Layer 10 of a small transformer language model trained on English Wikipedia (13 layers, counted from 0, width 64). Numbers have three digits each and are written without spaces.
Take only the direct path to the model's output, skipping the later layers: a vector added to the residual stream pushes a token's score in proportion to its dot product with that token's output vector.

Output vectors of the tokens that the questions are about. A number n stands for (n - 500) times 0.0055.
"ó": 637553529551482431594583376570612412512385299505603404406527605456674392466294519486474406408513661542392379584608525443383448492445596691465579579462647519577450416565609522444531543396537307
"ures": 486343467557448545549779503376357514509514284391538609566387660533566528503317480325646512574428465526393524563470692276445462527500549270391523546544548431738787514351563463617789381344613404
"ummer": 748437494579719432612587301671549531612491377416310697330743434544633468443403465647650404345571505583484576631314383404419544448491541316365605331339609409413545498441674582466519671412516323
"|---|---": 404641609414666582517419380781453498446509346551495722656453423244484368446302487634621550680488579775424406600382429297432571608698486238443392465400625296474573583450387554673477568345644454
"ot": 507332420313526582572402627557443518538551416498576524548474582402474447408484484536569498345562645534622523609608284459725672503561460638358501449463371577528470492294416480476629449559549386
"eral": 655572461420419499471683489506547523402390399397475515378344635527577506570512474632596448442477552528426616479489423562409539515409487343219455194330599572850829401524517518546628385554761400
"ober": 639383549528572337602851418514658622394384309421576634405486758575638615368467455574440420375640665447230434699410449468438403446461476251192415553677744299690450625562701586563527415316485316
"y.": 705302601615576470581525400493654475525508372558428517668449577508431607489458481302493313417573589446322579697561519614358356434589463524686193489440390497759590223544275517652752399590523358
"ers.": 454392574469576374373649670413623451393438327513452500638548537589420365332314469556551316498432620434490535684576694507535310401490598498556502364337557463804560450426324510643866564470675350
"ended": 456614484647563459616417415570462407466517315660388552666618472466509338504339455471521343533478595565356504555468575555588325615511627327247411659649498370636646628309431519385476526408834484
"amily": 521465624645655298467627394604404491324335290220223619685398617452776246221441473547675496476414644602436673757434429535381422367578621218526022527445526403330679628583765539487770682496745625
"H": 438524485345582533435675459520471528602491390493560541530503447404467359465563493468593578530617371424585473502530470575434484337389553369537635460448674521412535527513552589401609459474547523
"uring": 569502527446502324707944262625402576513354325497374711579467915521546656474319484484652294589493529556285515568549591276534502334412529144204517562672550349746802407349473569379661324362760364
"ched": 585320501454580308562460235565602553491655351415625692676509682372546491483511475547433469509540519818211528306476612510133361503483617235181687554650569308465512702450444500564614526375865525
"iforn": 476571546632710510499475508674593463624242244397517527481314765312503481418394429587696548433642652793370539642469229564340345256481547437251603461315656203701601523593637401726626546148650485
"ike": 628680611502553420656548394588461541572419373409348622611509667430664520437339513449647260517620590557560520636428376445401499509421557384307216721398520425392609406401280531434802498640501528
"ient": 700450544525582347399416261675589384388195462479478472648404450627631584431336485513636639509508710568566524565498395354703482409608607613222455416320325441741667429273563569613436768391553466
"s.": 457382554517635442348604491317629481554526452507523492595501365662461497404466496403432366555462491590542466721673766569467285363465572617440424413407450365576450464587254465510770641546658416
"cl": 506319404477563353398269462567621700597361354551660512571551691532394458499507452569709594430595419550406554432554515460385595415560590536346612394538532352357530606420641469499469601332646461
" by:": 621665699443313377549513237550417477319275392422293688733394602485742443397612425625507680631485760755671518538418417423412355650520493275345376403514747477476565481474481640348673376450491466
"icip": 501427610594573702899404239547444580699401338329501486602472597392476505584320498450608406634466744747287428510567412231212433414483528282391543352319395510630704744687358567730369484535766351
").": 433539525490633414457563490450686570484567399560452440684412563640512473422434505490330286432619531674314436685391659647670378354709521370476423268415567393516490443570547510395746360521515555
"tain": 518522579448476219645626302382580481547270419364537614718333469492532398497525491473456453352453718652497441579536266404229356730778336328154584527375599573587557526438561528618726631701797498
"dom": 663409575533716303635570593406569579554219365494471584465539480639579435416689519653509268465587539766448486524451450384354453424383594312384211260471461331851732578523477477482709544380700379

Each question shows what one neuron of this layer's MLP adds at an activation of 1. A number n stands for (n - 500) times 0.0026.

n252: 557509438379521627656456586347544497397385479408405397479502521546471511433618607557422446434499641490655623517457418526446469520383683394388606387395608494642501511713537495437551587387454369
Which three tokens does it push up most, strongest first? "dom", "eral", "iforn"

n43: 566565450449496466464478614406527454557379635554472338524584503562421411495615566547613556368394516447397354516484527535511509342396352504549419524771443489491554539652559515430484392427581678
Pushed up most: "dom"

n176: 667611584501569467477640682473391532646449675300704435410562304349316556366576581590532502570425539417611367341483505322480544549609418382614475394760358406513584522663477295648408435509325608
Pushed up most: "dom"

n55: 454530491556505554396414439480518591578450435572586550477466621569485497580462466392325753513264521330641679508640444401483647463573492512410391512525517434418310257416465578556575600448442658
Pushed down most: "dom"

n133: 615584430529542492488700443475556485553337565513488404388448588466523494295533596581528397410460589476659498581211382628659470465581464475545487427430436425653735468472249366744443673533548584
Pushed up most: "ient"

n56: 556411474419354670389564589396665664419700543443513463476476511557439532540458616311679515334552574577546492625378531511518356547521528501534591634494504407562492488437363497484502335247586368
Pushed up most: "ures"

n146: 707521538653728595660558373532321596586407658750360498377495405657539475489474359557417599453498471372292552444560414592446400568535465436451560269638526414289478379441503769502422500628439397
Which two tokens does it push up most, strongest first? "ummer", "ober"

n33: 522701430660643593762587447603450479394464424546441569463653564452638631704596321418467527482478413388455296550533558432559446451467525518493483464462388683363508341369580303511354499548512389
Pushed down most: "ers."

n286: 372573616476511628460481426736465636518471541403707497356396430513600453528600588481571403374353469579584301494511556412531711569500676451557498429406415498525550356576405307393349592484523540
Which two tokens does it push up most, strongest first? "|---|---", "icip"

n276: 627505520434411452662542676503618422318562413575553390369570458468626417419611549639415410531626499383439511561622461317451587441508480501534562464523636424393611394367383428627254712567572490
Pushed up most: "ó"

n210: 437570602436522480369507498453458489598434624570450529390439493514453617485549607469435613541439548512549404400422481385557467591522500501309488558521404552420579380693628321529379512576684705
Which two tokens does it push up most, strongest first? "tain", "ient"

n308: 388462578679589613500427398566632567541602419543427513519565455616483569447560513548682523354324318539555427596399722445494439548464577524390530535498288561422560420491445361665446339462331489
Pushed down most: "tain"

n68: 509633551521378474391473549542574414366651471424420449516563479468452428697655469560609582580610366477507592713491603418351395631481376657588494432397527525464483525392508539377460592415537507
Pushed down most: "uring"

n281: 445689530569574614463519381455448429497594542589446342620251539653512426491477342414179540690549495513445469382518389456573509407643637447390566544452539636455205571624521547454393610577673688
Pushed up most: ")."

n22: 541427223635465561458467526499399450473426550653688509526616362477544695165557487500324740442532483525564650688415344418804509330527420590683481413547254457467478592556648551300384393642609412
Pushed down most: "ched"

n159: 536433592419596612547526459577543563507553613460404486563448525623436533567357576309445551387551460583280433425530512503475503298523570422476577428413473621407627630714514528525610474391406369
Which two tokens does it push up most, strongest first? "icip", ")."

n299: 391409673321448382654393696492512500547412463422445410441578560307453503409532530395566429726650643469397434368310482466602432659533533649605609337690540560531396366301605582264557561711565701
Pushed up most: "ot"

n263: 518502535549458470556422663600443612617591436598470495448444398534504568499331578497429488613459440578434569344634461301605512554489469382407686428550511505594359420422490417449488530442629686
Pushed down most: "amily"

n170: 551478521408499294440535538435537409407381498532596547626528352479460559476542410564643483479304614281507661386626443462639632504469510328467593652617518467461534430633558523386388480495513612
Which two tokens does it push up most, strongest first? "uring", "ient"

n314: 551631431440527540343616294523356459581488523503656606658520466518448285531494566409340571560551380507561418398598504546639296406485382633676625526600564562446438388436314624521521528426461555
Which two tokens does it push up most, strongest first? "H", "s."

n197: 369424427585546373586631524550418608467601430635538478624469512471563660612433549584510531695506525404552608679584414378434693336224566575261691417484418448317450489522570360518214533473320542
Pushed down most: "y."

n217: 786949396552436626468439608379453696378444444433484658424460420567272331462483544516479395496368450364500393707818348494306494403593413523494540706477755488549482634440382412437579577556521464
Pushed down most: "ient"

n121: 283558452301723369376468721657467479482452552471587294432492530350416493361568530532531357550339542581526606556593562436497638384647425452467576480412591644658435667623398497390746510538377197
Which two tokens does it push up most, strongest first? "ers.", "ot"

n226: 409537491587421545492440565621646399521626575616657636641570424492475381515505336454355535545437584523366358488615652566610381571411333375420505556627588540469501448492503362488345259345676614
Pushed up most: "ended"

n205: 539509596568475358431645457391377546487693482654660598417504493478560554696538326233643524473584287486666551505463604466543512431258447622318305410613341611391419536418545597560572503419472648
Pushed up most: "ures"

n309: 392329622404622261452417476694554590477415360415491418534620431629604682338555315667468468468538442627669430491329512342482518616466550641389369548512383432457746486619582511634539508468491559
Pushed down most: "H"

n112: 542513601559565434642459599473322445492441555411608551655645317572475353376448609546378479559496492597543503490406436512450545643455447499528678308612501584583464535380426483486466582294467579
Which two tokens does it push up most, strongest first? "dom", "|---|---"

n250: 426605479430340577473622457791478569644300394584389398474459567567429610589498356291428415507487351387387517394484504524521519558624446743508336654506482352613611500476548623502467653363489647
Pushed down most: "ched"

n144: 571481529607576664427641486497541540325709491615438561323509440432535667649470468477557261555111573523306571317552535607529515532427579374586524467453545339341429427508539706548495502598315619
Pushed up most: "ummer"

n76: 468482555444357445486591577288479401450572520504448578527333501659562531656493331538580639454547337575101586460560689632468494551477535290470583493717709183472547813388482536390614437350478518
Pushed up most: "ched"

n173: 623618464405661467597576480380584471286564469567389464388507528477485503318529572633478504580533507607592275521345462617401494452464619564309569428598383596393408595579371547425601802443467534
Pushed down most: "ures"

n300: 423381649464509579405492507590392622373384537582593561426511584590427404486392365641621475607457582523447406511489459516419484533504424401520478513538495634539706400666583525480505356499407474
Pushed down most: "s."

n5: 595491486352482531610599468375332409402400592397234471443600457300582531640460533410671553618638579496469636682412716766509458393501440518639542556487597402390428339462137350386750677556553632
Pushed up most: "ike"

n292: 576543468592622519332488648577266479592356279545301613419664528523643657484481522472485675477300702694487323427556414441629555208546399517566498554466221596425569474479496360526580622493402579
Which two tokens does it push up most, strongest first? "ient", "amily"

n301: 408562280508604458356654524555401399469469518568574534374450500530320254500553461427467621515531626559513481492446369571694538486417549670482531403628502466476435503642595535451599466501436666
Pushed up most: "H"

n284: 547565652655370485402462570358242384524648693508382444464631442498588448481601417404558674605476352403611617564674558485681488185555499517539526359553437345512498456446337442605425498449581533
Pushed up most: "s."